Layer 2 of a small transformer language model trained on English Wikipedia (8 layers, counted from 0, width 128).
A neuron adds its activation times its output weights to the MLP's output. To switch it off is to set its activation to zero at one token and run the rest of the model.

Output weights of the MLP neurons that the questions are about. A number n stands for (n - 500) times 0.00054.
n17: 366,492,231,512,250,550,528,599,678,395,588,330,345,667,610,717,639,529,664,548,467,342,548,509,434,720,687,653,588,420,429,483,550,335,476,581,339,565,412,556,575,518,612,526,607,144,505,246,602,667,508,576,582,500,321,540,729,592,496,84,402,491,500,437,714,576,381,646,500,421,321,683,683,323,675,392,352,724,706,380,562,610,192,617,76,478,323,558,475,478,628,613,505,471,346,560,282,325,458,555,319,467,429,518,478,702,467,512,603,693,562,635,238,297,452,687,452,356,344,389,573,504,573,537,597,808,522,593
n23: 606,450,376,468,435,474,638,322,333,569,672,500,416,546,518,504,774,493,514,535,421,465,468,540,485,402,675,500,673,725,504,194,540,410,711,638,445,532,515,340,511,361,466,619,395,342,425,541,596,631,644,485,572,755,631,606,432,496,233,573,473,684,507,706,577,521,289,741,153,546,600,252,393,588,307,413,451,720,496,579,558,597,184,489,474,442,543,471,445,357,384,619,283,438,603,579,451,496,334,537,379,599,262,591,500,320,356,500,583,483,485,580,584,554,581,699,504,527,477,576,511,566,416,221,482,457,570,441
n26: 290,452,478,588,647,566,277,594,488,375,457,639,455,524,304,613,564,479,439,551,584,679,540,594,313,319,549,492,496,417,530,428,488,610,674,517,615,636,615,477,692,392,415,608,872,504,402,442,556,608,504,450,585,425,569,385,445,229,648,685,313,466,455,537,562,611,267,590,309,358,564,533,364,682,549,232,429,239,681,179,630,604,344,666,471,474,698,504,42,431,604,407,528,227,545,644,535,545,591,894,564,586,632,713,452,603,362,270,357,547,626,519,393,561,530,339,785,611,368,565,392,312,464,362,571,391,680,421
n42: 355,391,453,423,625,493,500,531,372,390,507,633,543,233,567,511,567,464,358,354,500,448,611,425,353,244,579,556,720,519,671,418,511,442,462,360,756,662,663,524,425,287,325,314,500,430,418,632,493,504,490,452,543,460,532,497,545,590,804,383,979,430,467,311,507,549,785,579,427,553,553,489,707,667,489,567,483,630,337,615,546,415,341,347,569,504,560,486,431,466,691,520,314,421,814,299,401,586,296,654,377,543,408,586,534,460,514,497,444,463,604,467,462,572,424,610,545,376,302,621,507,428,528,493,755,475,450,547
n116: 448,751,511,648,520,694,471,666,376,266,522,526,435,434,453,376,238,624,551,366,472,513,516,563,571,444,490,700,371,599,312,423,549,604,438,325,715,371,390,429,477,572,416,483,376,530,469,428,481,554,748,503,173,461,616,462,453,481,587,493,661,543,574,555,464,441,657,571,529,456,601,613,428,406,558,416,571,511,603,430,586,459,554,537,643,459,452,625,373,394,490,237,540,647,584,517,479,432,533,322,577,561,396,661,582,500,608,562,610,424,535,329,659,312,500,623,677,534,406,625,478,381,291,388,453,322,476,480
n150: 504,786,515,609,518,678,535,443,422,566,618,462,598,336,480,411,791,511,627,577,555,303,246,477,507,282,573,561,504,548,626,457,489,481,689,411,496,620,553,386,497,411,406,544,562,324,534,571,370,526,433,479,306,543,444,385,442,493,424,566,507,608,472,613,349,426,450,465,489,426,425,336,514,606,674,554,574,435,378,428,420,548,552,602,475,360,438,388,588,193,366,614,555,681,492,627,467,395,373,482,496,328,599,610,290,324,625,527,507,510,232,722,650,526,758,450,532,430,278,434,350,448,692,709,771,514,691,507
n225: 579,511,436,538,599,684,587,612,492,574,474,730,594,462,389,550,390,480,558,579,442,538,754,496,189,553,625,587,380,558,624,553,386,424,424,400,723,271,658,526,590,517,472,595,434,609,318,532,634,327,357,568,180,429,594,519,573,488,544,529,454,399,276,441,122,741,393,480,345,397,557,578,515,848,594,577,601,466,351,552,356,427,517,569,449,298,531,609,311,558,542,462,606,551,325,545,675,653,203,508,390,480,737,504,302,528,438,413,427,389,609,563,381,529,574,564,723,389,643,562,316,320,740,609,523,577,584,75
n228: 326,515,552,280,504,713,421,346,328,778,284,33,571,446,354,483,640,420,504,671,616,450,386,263,539,572,516,515,458,479,504,382,651,635,302,282,424,411,417,462,551,479,525,454,516,687,577,704,473,467,709,728,457,300,602,519,475,449,569,682,693,756,484,619,567,378,432,390,484,533,600,370,454,158,240,635,519,267,289,541,426,566,687,561,401,401,496,689,651,413,663,641,677,782,590,471,477,366,396,484,672,579,392,820,521,540,500,496,484,616,508,459,401,613,529,421,585,372,459,547,454,732,556,531,515,453,403,336
n266: 433,603,416,417,486,505,408,453,471,389,562,479,451,477,648,601,361,529,548,465,548,603,545,421,561,478,577,490,467,478,503,553,578,555,455,368,367,523,326,365,464,530,468,500,510,587,612,571,515,568,379,385,601,482,390,447,596,541,497,446,588,778,464,440,420,562,558,297,440,524,520,567,425,469,472,479,502,500,487,495,385,465,541,393,658,522,569,562,334,495,432,570,494,477,377,471,446,294,448,760,484,603,493,489,543,627,668,532,699,593,554,530,562,734,416,419,494,532,390,441,475,539,619,492,403,528,550,432
n351: 500,690,544,464,577,634,825,535,722,717,422,629,419,555,187,151,386,439,476,336,857,476,822,363,436,500,342,610,509,517,410,353,361,613,504,450,526,445,476,643,508,436,395,709,540,446,742,558,639,410,391,694,460,430,536,520,597,683,375,513,194,383,508,341,402,613,376,739,365,517,480,427,726,774,508,500,535,607,392,596,267,520,402,176,529,432,504,678,684,534,633,355,250,387,328,462,396,609,279,583,361,606,519,469,444,582,648,386,471,512,399,758,347,363,662,581,745,415,534,484,472,346,584,371,496,472,530,323
n461: 715,675,679,509,517,320,465,464,529,619,582,478,503,586,497,601,510,541,261,485,349,555,363,771,484,554,443,601,503,343,400,516,716,554,473,548,680,266,452,557,334,517,405,659,382,506,336,535,408,543,385,612,421,363,535,524,667,371,536,401,540,445,472,497,440,515,721,314,500,705,454,368,537,430,623,497,591,483,497,282,500,534,301,350,659,748,516,528,494,606,700,435,525,297,483,552,416,506,494,510,458,408,387,582,463,621,366,628,341,494,497,416,523,567,434,596,586,434,592,438,531,550,438,625,445,547,614,407
n493: 693,511,644,592,258,545,542,568,538,322,630,395,410,302,606,244,430,549,526,410,338,511,787,488,522,442,455,555,555,468,476,664,310,496,504,600,379,375,345,270,601,500,325,310,340,736,508,408,606,342,381,611,357,458,515,489,566,496,461,386,396,701,470,523,579,420,511,402,637,508,445,376,595,584,511,648,453,821,612,593,396,596,234,641,561,437,385,710,530,607,596,431,542,437,635,516,368,286,500,431,523,530,635,590,516,398,619,438,875,582,414,774,587,667,187,583,479,469,418,828,357,590,570,474,383,374,568,611
n529: 532,384,653,674,552,465,589,707,493,585,463,291,675,507,671,608,358,666,638,453,524,649,453,603,556,584,388,429,515,389,330,420,313,496,527,568,556,353,380,333,490,666,460,566,396,486,458,585,370,500,419,397,462,663,521,483,370,276,504,181,333,590,423,570,496,601,645,524,610,551,497,580,456,564,416,348,714,600,453,565,413,384,526,286,726,500,552,361,377,389,333,360,433,299,839,630,444,441,419,450,482,693,576,534,412,641,503,544,486,728,733,496,529,478,448,490,281,734,507,642,452,318,523,545,507,662,463,546
n645: 202,448,539,465,345,386,428,657,613,417,658,308,396,734,385,500,701,392,644,916,486,597,396,118,468,510,486,427,541,451,663,374,543,308,459,423,485,465,327,500,475,409,733,523,680,559,515,249,311,508,620,587,395,384,400,361,537,375,364,586,515,577,457,615,460,476,587,568,609,583,332,468,524,424,507,652,473,418,360,496,525,489,406,541,558,432,581,518,615,262,572,582,596,802,477,641,388,529,316,496,589,461,730,450,564,396,397,638,515,480,521,331,545,734,413,479,720,620,530,603,472,461,453,450,497,532,466,522
n646: 429,693,632,523,415,490,616,538,544,468,362,560,537,359,536,468,783,385,312,458,638,292,714,335,600,255,597,377,454,596,429,500,230,734,603,438,403,572,503,574,778,535,531,451,490,510,573,337,529,493,374,432,412,402,590,301,625,782,372,760,375,552,601,490,534,481,200,480,527,334,526,564,664,571,530,608,542,504,462,614,517,543,564,584,588,458,566,543,476,553,518,573,530,417,325,524,376,389,480,414,472,493,446,587,472,547,430,403,445,440,337,771,633,309,511,516,565,475,455,517,611,373,507,510,630,361,461,395
n689: 476,547,348,745,621,406,415,503,401,580,537,438,580,436,507,519,489,605,431,580,534,422,379,697,752,370,503,544,478,666,721,414,696,395,544,607,530,558,475,470,431,511,637,496,493,661,636,390,412,654,550,380,364,556,472,537,269,531,410,540,519,321,430,553,496,627,652,357,320,617,554,403,354,391,281,489,533,641,769,719,683,555,863,482,553,529,428,389,528,603,474,530,441,666,439,579,497,305,662,553,518,357,362,624,372,321,400,443,421,319,400,412,522,412,566,350,321,504,395,583,636,232,672,355,503,572,530,398

Each question names a token from some text and the token that comes next. It shows the activations a of the neurons there, in the order above. A number n stands for (n - 500) times 0.0071.

Then comes g, the gradient of the next token's log-probability with respect to the MLP's output, scaled to length 1. A neuron's effect is roughly proportional to its activation times (output weights . g). A number n stands for (n - 500) times 0.00082.

" in", then " "
a: 493,498,573,479,481,481,497,477,485,476,485,481,488,684,483,484
g: 489,526,337,475,297,506,412,689,460,552,478,513,506,230,605,592,680,641,464,558,449,568,367,695,450,525,486,364,664,274,378,369,411,394,507,567,493,512,399,472,496,559,494,623,570,649,433,288,425,294,599,579,505,521,485,463,599,390,672,524,473,473,396,472,593,640,371,514,575,431,453,572,648,539,633,544,402,530,292,339,655,493,587,540,389,496,411,395,687,569,612,465,466,644,524,454,504,404,430,279,646,482,603,507,325,393,561,411,394,524,527,486,607,577,516,690,462,406,683,414,725,597,532,296,544,690,376,610
Switching off which neuron hurts the next token most? n645

" is", then " no"
a: 588,485,490,757,478,478,500,488,478,497,477,504,497,476,480,506
g: 537,300,605,549,454,552,538,556,308,328,449,389,544,364,616,750,430,632,503,523,621,393,476,513,462,697,560,488,495,300,514,515,609,401,616,410,457,577,376,462,537,550,614,442,663,479,389,344,430,566,384,674,490,482,611,786,383,554,489,410,451,588,503,387,522,546,655,458,383,429,565,438,672,365,519,442,398,530,397,516,320,514,507,437,486,471,508,487,685,339,662,680,708,255,443,504,552,517,609,554,537,257,541,531,616,551,531,521,257,593,556,439,342,594,495,516,564,306,429,556,583,501,362,632,332,591,438,678
Which two neurons, each switched off alone, lower its probability most, in order? n17, n42

" a", then " series"
a: 485,497,659,477,525,496,476,488,483,500,500,488,478,685,489,495
g: 477,444,304,556,404,564,330,505,503,298,545,533,423,563,468,696,430,456,388,644,571,484,392,448,476,554,524,617,651,656,661,535,742,364,527,545,418,706,464,482,447,387,493,471,593,506,467,537,502,507,480,758,490,594,340,638,310,583,491,449,461,382,212,562,337,348,334,409,599,582,445,576,515,356,565,407,699,566,490,498,640,430,489,527,511,540,511,572,459,440,677,453,690,482,405,621,302,575,425,432,492,415,535,679,481,592,416,711,464,431,589,380,268,381,604,775,526,420,409,667,406,441,483,491,486,531,432,583
Switching off which neuron hurts the next token most? n645

" Frank", then "el"
a: 498,480,528,476,496,498,492,497,500,602,537,494,478,498,486,705
g: 582,328,701,626,441,368,467,593,529,489,731,459,530,486,522,625,350,710,482,530,280,475,453,608,536,419,391,545,606,337,460,454,465,280,592,396,656,787,267,530,535,543,528,485,562,587,491,358,425,443,386,455,467,480,563,467,525,550,492,374,424,314,549,686,458,363,640,716,500,450,576,594,519,534,381,406,367,384,479,485,503,556,735,424,519,466,474,632,459,605,531,364,737,584,574,393,337,323,641,475,622,626,667,526,557,747,450,406,420,496,498,550,439,462,390,613,504,416,522,617,438,374,509,596,415,346,455,390
Switching off which neuron hurts the next token most? n689

" four", then " and"
a: 497,477,488,500,521,478,499,499,512,478,478,700,476,499,480,498
g: 514,391,543,597,391,558,620,561,582,671,478,345,489,468,376,462,697,368,596,379,444,521,601,359,360,526,470,423,376,486,526,475,496,439,445,481,452,548,366,607,587,496,518,374,293,632,682,415,556,553,469,450,471,521,489,315,438,570,174,472,343,606,529,458,640,513,549,516,758,507,474,661,365,539,386,618,543,485,665,425,715,443,475,682,649,562,334,574,322,472,407,562,511,529,659,423,457,478,458,455,574,544,358,480,724,438,709,378,599,771,386,471,467,308,318,629,534,688,577,566,536,398,491,518,418,411,561,444
Switching off which neuron hurts the next token most? n493

" re", then "pl"
a: 496,499,479,499,586,499,498,489,567,476,477,722,477,499,492,476
g: 549,317,675,766,509,688,394,296,540,514,568,422,255,572,658,422,552,346,410,409,406,564,535,514,511,506,646,414,637,417,630,453,328,462,373,582,672,549,634,349,503,602,584,285,457,537,508,357,469,684,391,454,487,463,375,704,519,250,453,432,651,308,673,498,594,519,525,615,485,566,498,520,526,410,406,498,446,584,470,573,615,563,360,361,423,409,588,604,467,524,577,609,457,509,382,685,557,462,467,645,552,554,576,547,694,498,479,493,680,503,270,411,551,663,520,397,431,445,415,549,607,554,307,455,355,380,446,487
Switching off which neuron hurts the next token most? n493

"ba", then "gg"
a: 490,481,485,499,499,488,521,494,488,496,507,497,500,485,492,685
g: 510,504,387,498,710,631,452,301,515,463,375,493,429,596,587,479,412,638,280,718,572,436,350,618,549,437,531,582,404,375,607,602,748,502,426,541,489,448,498,375,334,384,599,600,480,268,619,521,436,585,404,550,513,530,484,419,613,453,295,733,473,691,576,292,620,475,625,550,641,426,403,428,514,473,227,336,408,540,360,517,600,443,625,457,633,406,653,399,462,554,411,388,380,478,409,697,622,600,457,516,652,401,568,579,625,532,561,513,585,308,371,377,393,597,589,494,647,481,462,526,555,499,530,669,423,552,398,463
Switching off which neuron hurts the next token most? n689

"ous", then " were"
a: 477,485,499,499,484,477,905,505,490,499,482,543,487,500,707,477
g: 425,526,714,563,618,496,545,557,678,302,391,386,492,306,464,467,556,516,429,380,542,401,662,570,534,455,518,816,402,612,614,515,476,572,495,351,354,563,509,683,630,369,505,473,362,512,653,401,667,354,468,561,497,620,550,262,389,451,216,528,570,470,502,644,333,521,341,476,542,512,507,550,567,520,377,516,319,476,526,616,535,450,552,756,633,559,416,519,457,492,583,584,491,681,537,234,477,491,565,661,502,474,552,466,483,512,336,450,553,560,307,762,499,484,381,568,537,362,435,579,500,485,492,326,346,549,421,602
Switching off which neuron hurts the next token most? n646

" had", then " agreed"
a: 477,519,491,664,477,477,500,494,871,476,499,478,477,484,476,479
g: 494,531,470,456,424,448,419,500,502,401,518,583,392,426,528,548,325,449,481,745,577,722,638,542,552,731,590,624,386,648,494,463,529,560,654,343,532,404,492,442,583,454,582,715,541,560,334,583,499,177,480,579,430,368,509,501,546,560,642,663,356,439,493,386,668,409,174,407,582,421,371,494,628,447,589,521,475,412,334,488,476,551,527,493,594,525,693,487,501,515,367,536,409,487,434,259,494,585,433,442,581,480,552,499,271,524,459,651,490,368,489,612,402,622,335,655,704,377,396,470,697,701,454,498,421,469,502,556
Which neuron, switched off, raises the next token's probability most? n42

".", then " P"
a: 489,493,480,489,486,707,479,586,494,476,489,487,500,489,484,486
g: 376,555,366,454,503,510,577,660,544,471,588,530,570,483,483,606,549,572,519,505,541,327,552,607,296,646,742,593,755,555,576,462,500,473,371,613,402,555,741,610,415,565,423,419,627,460,467,473,441,525,636,473,467,468,459,610,359,552,371,509,560,266,359,552,345,473,585,521,610,580,393,544,565,498,360,478,599,757,592,566,364,543,335,141,472,542,500,440,383,502,357,362,329,468,355,534,546,708,455,548,517,566,564,500,516,421,425,523,408,688,405,541,462,661,558,329,356,381,580,317,439,463,538,603,632,333,476,658
Which neuron, switched off, raises the next token's probability most? n228

" man", then "or"
a: 499,497,494,488,546,491,479,499,532,477,598,483,666,499,513,476
g: 564,601,709,410,548,459,555,380,547,392,493,642,541,544,692,460,317,481,630,540,569,633,332,648,482,392,480,564,419,511,478,405,349,324,425,420,464,686,652,511,461,235,426,660,581,794,365,365,568,603,542,412,626,291,671,665,520,375,542,369,503,277,538,614,370,349,524,727,453,563,476,487,565,411,650,670,399,459,301,394,499,496,497,442,481,457,665,498,504,365,579,424,474,621,444,329,429,587,637,370,653,509,623,599,390,476,390,575,524,574,551,451,475,512,438,473,376,585,471,393,429,625,513,393,479,515,512,646
Switching off which neuron hurts the next token most? n461

" Friedrich", then " Kra"
a: 493,493,487,483,479,498,495,489,477,559,500,496,538,483,481,724
g: 563,566,475,445,531,632,425,558,573,484,409,303,423,497,556,457,535,519,459,499,491,541,391,403,675,317,551,520,341,371,325,441,442,450,437,493,558,493,534,713,513,616,462,671,427,763,527,393,579,603,446,410,669,591,526,468,535,461,497,422,429,625,486,543,378,454,639,510,397,369,554,517,384,673,607,726,546,781,486,426,744,437,342,235,603,522,553,527,575,553,509,528,339,451,432,237,564,537,420,356,554,305,598,364,488,550,489,720,414,471,499,518,370,427,528,499,583,473,443,499,715,516,205,686,620,548,485,463
Which neuron, switched off, raises the next token's probability most? n689

" many", then " of"
a: 482,488,498,492,607,486,497,485,560,476,513,480,476,485,479,490
g: 572,559,432,417,613,483,682,390,418,537,367,535,560,517,656,363,374,673,411,413,549,548,617,659,510,447,601,664,571,493,453,405,374,551,534,694,595,381,278,475,650,466,399,431,429,361,647,399,421,472,737,281,366,483,363,449,506,506,252,377,489,367,683,468,407,428,660,469,505,497,443,431,457,618,511,559,336,598,533,396,525,529,416,682,507,595,343,602,349,689,700,514,342,606,651,451,504,571,399,511,668,521,497,521,636,632,466,421,537,552,488,554,544,449,269,588,418,671,367,554,573,332,444,416,457,440,659,620
Switching off which neuron hurts the next token most? n116

" first", then " time"
a: 567,484,497,487,490,494,489,481,482,490,500,541,489,499,497,480
g: 571,551,427,347,271,492,507,218,587,449,528,653,476,362,493,642,575,386,526,510,346,449,503,486,410,532,427,335,784,341,450,401,482,577,683,486,535,571,303,439,730,600,621,668,555,513,351,405,431,590,620,592,430,561,403,564,308,482,301,577,287,544,490,354,501,545,368,578,463,384,616,643,450,452,388,482,557,421,347,466,580,530,468,418,484,544,460,500,680,589,647,522,466,481,462,555,294,450,412,550,483,595,562,478,473,778,445,653,342,670,554,636,366,645,415,506,541,515,479,626,738,454,559,516,468,549,584,535
Switching off which neuron hurts the next token most? n17

"9", then "4"
a: 495,492,483,483,479,483,495,492,496,487,646,488,479,481,478,494
g: 398,450,495,437,425,362,502,725,458,487,488,431,595,507,632,340,532,441,373,391,473,396,386,243,658,444,622,360,664,369,416,424,362,545,483,357,428,750,513,604,531,356,401,568,616,393,515,555,669,437,497,478,559,330,369,404,279,653,442,560,483,484,625,495,541,511,498,687,406,676,693,390,518,638,334,569,601,345,387,443,607,505,494,447,522,431,711,444,658,442,486,417,640,657,446,420,564,407,425,527,504,424,594,577,508,456,479,592,475,709,554,401,547,429,566,418,530,530,783,535,597,576,745,488,288,547,441,555
Which neuron, switched off, raises the next token's probability most? n461

" cap", then "it"
a: 500,491,496,499,480,492,484,499,482,495,480,736,542,500,483,477
g: 459,473,517,398,439,347,411,569,794,591,537,509,549,683,497,524,684,470,595,512,336,468,366,502,403,353,532,476,627,478,451,625,345,281,668,462,459,705,415,507,586,655,533,639,283,503,544,484,371,553,477,416,456,491,719,499,443,629,540,608,489,546,434,293,244,597,636,576,523,462,587,474,497,548,334,434,583,363,589,368,337,627,551,411,453,489,430,513,650,472,396,443,476,644,634,404,325,463,430,499,446,385,516,570,353,396,337,648,536,659,519,488,483,458,532,656,616,634,675,551,620,520,606,412,509,229,379,598
Which neuron, switched off, raises the next token's probability most? n493

".", then "\n"
a: 494,694,494,498,481,716,485,484,477,481,478,492,500,480,489,485
g: 598,459,515,396,638,660,418,355,514,450,459,432,543,540,310,529,614,409,578,269,489,588,441,473,374,393,419,649,460,604,591,515,557,360,452,335,529,464,328,370,557,623,608,824,450,512,593,466,386,439,474,585,543,459,445,482,606,304,513,476,483,538,477,614,604,350,561,510,495,254,476,416,336,360,414,640,492,482,649,565,694,519,561,624,480,506,506,531,430,557,658,552,615,453,383,649,439,610,476,556,623,563,507,488,513,542,232,600,582,468,392,544,367,465,483,655,643,604,486,751,452,429,464,223,475,390,772,351
Switching off which neuron hurts the next token most? n23

" to", then " the"
a: 570,498,482,481,498,572,476,498,748,616,482,500,488,496,498,489
g: 478,384,419,601,681,368,468,297,569,700,659,547,686,565,453,595,343,611,501,516,645,583,491,382,467,530,595,509,499,456,413,482,542,505,648,442,511,471,497,515,370,579,583,429,508,661,462,532,589,531,448,520,717,388,285,660,350,336,257,492,741,521,602,390,374,471,640,590,542,433,482,390,500,372,365,460,630,540,471,703,657,513,456,482,379,352,446,386,519,567,592,425,579,422,301,677,372,495,431,702,397,554,417,545,549,540,720,425,483,670,623,424,459,394,433,241,501,570,589,527,410,503,504,405,647,463,407,311
Which neuron, switched off, raises the next token's probability most? n150

" tree", then "s"
a: 482,482,500,499,572,478,480,498,494,489,479,499,569,491,496,488
g: 548,424,564,487,658,556,498,660,703,491,499,370,511,412,485,643,522,548,543,421,761,694,507,514,504,537,388,639,405,513,431,479,708,328,559,557,537,416,478,604,406,508,482,456,495,508,404,515,401,429,405,525,372,695,455,464,370,365,592,315,386,269,611,605,692,484,538,383,670,648,559,563,524,381,393,481,745,474,584,462,460,378,623,373,375,514,450,511,408,595,359,478,432,340,461,378,499,373,616,416,652,464,441,383,530,562,615,338,395,476,504,661,312,380,674,399,398,427,399,621,352,444,605,729,608,673,595,612
Switching off which neuron hurts the next token most? n529

"le", then "'"
a: 496,491,500,500,476,479,483,500,476,500,625,499,489,495,596,480
g: 477,506,537,523,567,509,506,426,544,628,439,488,310,581,399,438,637,446,490,620,508,473,348,199,397,398,555,624,381,662,607,370,466,421,380,546,441,357,622,379,375,567,432,421,582,459,618,556,412,389,568,539,331,609,495,401,347,703,647,673,712,384,555,462,409,487,408,409,545,432,373,557,482,636,420,454,690,492,521,462,442,646,506,849,493,436,673,454,343,668,693,504,444,468,584,654,456,496,527,539,544,509,383,584,467,533,457,428,599,522,377,571,440,477,457,647,563,608,313,486,208,565,666,590,416,388,436,670
Switching off which neuron hurts the next token most? n646

" other", then ","
a: 746,478,478,493,477,478,496,497,627,482,492,476,478,489,495,499
g: 474,511,396,257,554,437,488,569,660,776,485,447,406,585,477,604,568,480,359,526,586,425,420,645,536,661,365,479,387,601,326,470,353,540,567,625,592,399,537,492,498,344,354,349,411,358,643,434,559,376,540,520,712,356,458,497,542,595,479,487,462,612,534,632,453,455,490,330,661,353,524,677,384,392,542,569,523,486,639,585,406,635,352,722,534,361,597,632,532,502,552,433,534,530,452,449,466,375,440,452,611,607,457,544,716,252,463,521,553,532,636,409,454,294,443,818,432,444,517,592,363,491,600,248,567,543,539,517
Switching off which neuron hurts the next token most? n17

".", then " At"
a: 496,479,484,477,493,809,477,532,493,481,487,498,499,476,487,498
g: 600,571,594,605,413,533,348,563,544,466,365,508,628,648,619,495,480,628,548,610,395,646,451,425,659,552,486,323,536,319,613,480,357,610,451,596,568,374,498,523,528,313,483,458,697,554,406,617,450,443,532,461,412,439,321,663,536,747,482,537,501,489,444,489,303,487,592,509,795,603,349,644,566,498,397,401,719,582,408,282,397,496,401,371,322,529,543,512,630,560,381,372,564,478,542,440,454,402,504,447,435,391,399,590,237,424,647,417,400,412,425,497,705,564,600,262,530,589,624,364,576,604,578,522,496,617,383,605
Switching off which neuron hurts the next token most? n150

"son", then " was"
a: 499,497,490,496,486,479,738,497,489,500,486,489,481,500,685,613
g: 624,602,464,496,329,544,563,514,262,635,310,314,453,455,381,602,569,703,673,593,432,472,283,617,395,521,451,492,549,394,576,587,410,480,559,300,554,452,437,562,453,653,647,588,497,510,519,517,766,598,572,330,352,456,402,460,409,522,328,391,655,548,416,454,235,573,394,609,522,551,317,651,526,780,508,276,418,616,508,406,459,479,421,414,545,543,549,411,526,760,447,491,574,597,630,625,500,502,600,443,424,456,415,413,516,484,726,518,390,474,545,534,510,506,460,522,600,626,676,559,507,410,294,394,566,499,426,494
Switching off which neuron hurts the next token most? n225

"\n", then "=="
a: 477,494,476,477,477,493,499,748,494,478,478,478,499,494,481,477
g: 507,426,484,458,584,608,300,379,542,399,364,608,527,563,595,333,543,597,516,435,435,473,452,409,601,545,511,487,515,405,694,589,449,593,512,372,433,509,393,401,635,473,596,284,544,631,700,325,329,627,271,473,568,570,547,593,337,538,505,485,670,727,475,580,468,567,671,578,428,507,485,558,561,474,443,589,509,332,608,216,618,372,509,626,422,480,386,431,366,321,574,569,642,500,395,523,472,559,683,625,490,491,388,701,455,595,758,476,464,639,554,290,506,318,358,612,498,583,447,688,470,339,412,488,428,600,443,419
Switching off which neuron hurts the next token most? n228

"su", then "pp"
a: 500,495,491,537,500,492,500,486,750,587,476,483,500,497,500,559
g: 584,579,544,605,531,625,426,431,361,458,287,560,451,495,459,373,428,347,431,687,679,429,492,363,420,519,467,503,637,494,374,478,570,605,535,570,599,433,439,336,516,365,489,611,551,463,321,543,473,672,554,569,604,636,443,365,390,570,279,405,569,448,508,642,543,526,397,475,531,354,430,496,548,647,484,585,258,590,578,457,456,696,336,512,473,370,645,370,359,485,616,552,366,422,415,448,414,785,398,566,658,627,557,501,533,588,494,504,756,690,559,310,330,576,748,676,477,470,339,393,513,466,359,550,508,576,616,455
Switching off which neuron hurts the next token most? n351

" Mary", then " B"
a: 486,479,500,520,481,482,477,499,488,622,479,499,481,491,480,496
g: 480,380,362,458,393,730,521,518,605,496,323,506,349,531,613,402,723,614,447,433,608,469,545,514,402,462,627,611,391,375,485,514,601,511,419,598,424,460,785,355,374,547,591,671,480,583,808,605,545,535,419,479,609,337,343,366,550,395,459,661,564,579,578,342,460,529,471,483,421,348,622,272,531,600,534,651,673,616,567,487,344,514,505,371,474,336,546,385,452,487,572,724,310,501,451,442,449,584,445,467,618,536,427,471,628,490,517,659,322,425,487,387,632,678,508,363,349,509,465,437,431,435,672,471,370,531,638,466
Switching off which neuron hurts the next token most? n351

"ed", then "\""
a: 476,489,498,477,481,493,761,498,548,499,476,481,498,500,501,477
g: 544,471,277,530,500,614,651,441,438,831,634,652,399,566,604,532,511,583,494,410,300,387,393,374,487,443,345,634,471,353,639,615,500,438,666,269,635,354,510,519,641,756,589,561,401,628,518,534,486,447,442,493,408,620,558,412,455,580,448,529,532,608,484,436,434,446,489,454,526,398,510,642,514,480,581,452,452,490,461,500,517,593,286,474,406,357,383,500,450,551,306,522,691,697,601,599,562,428,572,454,471,470,469,382,651,445,358,314,584,562,503,723,399,502,402,577,319,655,378,660,680,279,593,465,442,393,434,537
Switching off which neuron hurts the next token most? n225

".", then " Even"
a: 495,681,492,488,489,673,487,576,490,483,485,495,500,488,487,490
g: 442,421,510,517,397,639,545,439,563,473,382,571,389,491,478,303,630,719,664,595,531,616,520,535,690,367,433,360,675,367,498,384,432,486,601,558,679,356,384,590,453,379,390,344,372,417,561,580,500,481,349,604,368,760,567,464,430,675,548,642,457,483,460,408,566,716,509,504,626,570,529,584,564,552,408,393,611,220,621,417,385,668,380,542,361,374,474,512,368,579,511,305,478,625,533,435,439,567,443,441,407,408,631,674,604,392,673,570,412,570,416,570,477,612,463,395,632,630,517,422,501,348,460,567,706,402,483,327
Switching off which neuron hurts the next token most? n150

" T", then "ect"
a: 500,497,498,517,481,498,500,500,485,498,771,499,612,500,484,481
g: 503,627,566,593,399,629,560,406,470,408,644,608,535,432,515,445,587,496,666,516,424,335,529,415,314,460,390,488,432,334,487,633,551,325,485,701,520,591,504,703,545,353,592,554,543,562,509,487,430,459,492,388,556,522,502,555,161,632,674,447,552,464,470,568,522,594,339,661,495,322,483,443,460,633,348,339,547,501,464,338,623,424,695,496,539,551,692,582,577,572,636,374,658,605,455,198,515,531,399,304,453,313,554,506,538,598,355,629,568,718,560,467,378,404,551,544,571,526,448,579,369,560,646,298,367,485,396,462
Which neuron, switched off, raises the next token's probability most? n461

" The", then " following"
a: 485,477,496,481,495,499,481,726,485,476,497,479,494,498,477,521
g: 461,489,588,515,442,542,400,511,378,391,637,429,404,583,728,703,568,484,631,453,543,303,587,742,716,558,553,521,519,415,568,458,659,480,642,492,379,496,601,380,570,510,424,630,513,567,431,551,562,434,241,452,603,459,522,663,486,591,553,386,466,537,431,452,517,417,471,588,440,545,571,527,700,374,501,462,523,519,188,236,603,488,500,446,240,535,508,470,679,398,550,574,305,272,411,327,662,375,492,563,573,576,686,629,467,672,353,423,425,572,466,555,481,383,507,357,344,418,488,490,594,482,470,521,441,660,389,622
Which neuron, switched off, raises the next token's probability most? n228

" the", then " Society"
a: 485,487,518,476,476,482,480,488,637,482,499,485,500,482,481,483
g: 357,639,524,410,482,640,540,486,473,378,474,491,572,481,413,277,473,403,623,535,378,571,552,468,512,689,524,654,409,453,585,327,426,361,333,517,505,490,462,752,594,369,446,335,700,492,576,468,514,531,570,674,483,603,448,314,524,329,653,391,485,369,413,568,516,486,413,316,709,459,357,580,480,427,606,484,747,474,337,474,328,688,493,708,537,486,425,625,311,506,336,550,620,618,647,509,433,718,639,406,429,397,543,619,613,544,497,535,473,619,646,474,302,350,541,454,550,458,540,554,499,366,538,528,572,541,586,301
Which neuron, switched off, raises the next token's probability most? n266

" air", then " raid"
a: 488,500,498,650,632,499,478,497,498,476,561,478,476,496,476,488
g: 574,576,359,261,440,720,452,616,530,614,398,552,319,367,629,515,423,560,381,514,579,581,368,496,323,613,594,476,605,364,542,524,340,449,490,415,602,613,664,536,626,375,472,599,495,485,741,595,569,479,396,242,448,303,450,525,468,574,540,672,633,531,482,456,538,410,446,689,443,641,455,450,562,684,609,483,466,455,417,441,403,529,508,615,395,696,466,667,473,437,624,358,531,574,375,511,519,401,292,535,364,287,422,588,399,405,529,505,408,419,487,420,439,701,554,422,507,700,695,520,516,514,419,495,393,426,453,784
Which neuron, switched off, raises the next token's probability most? n116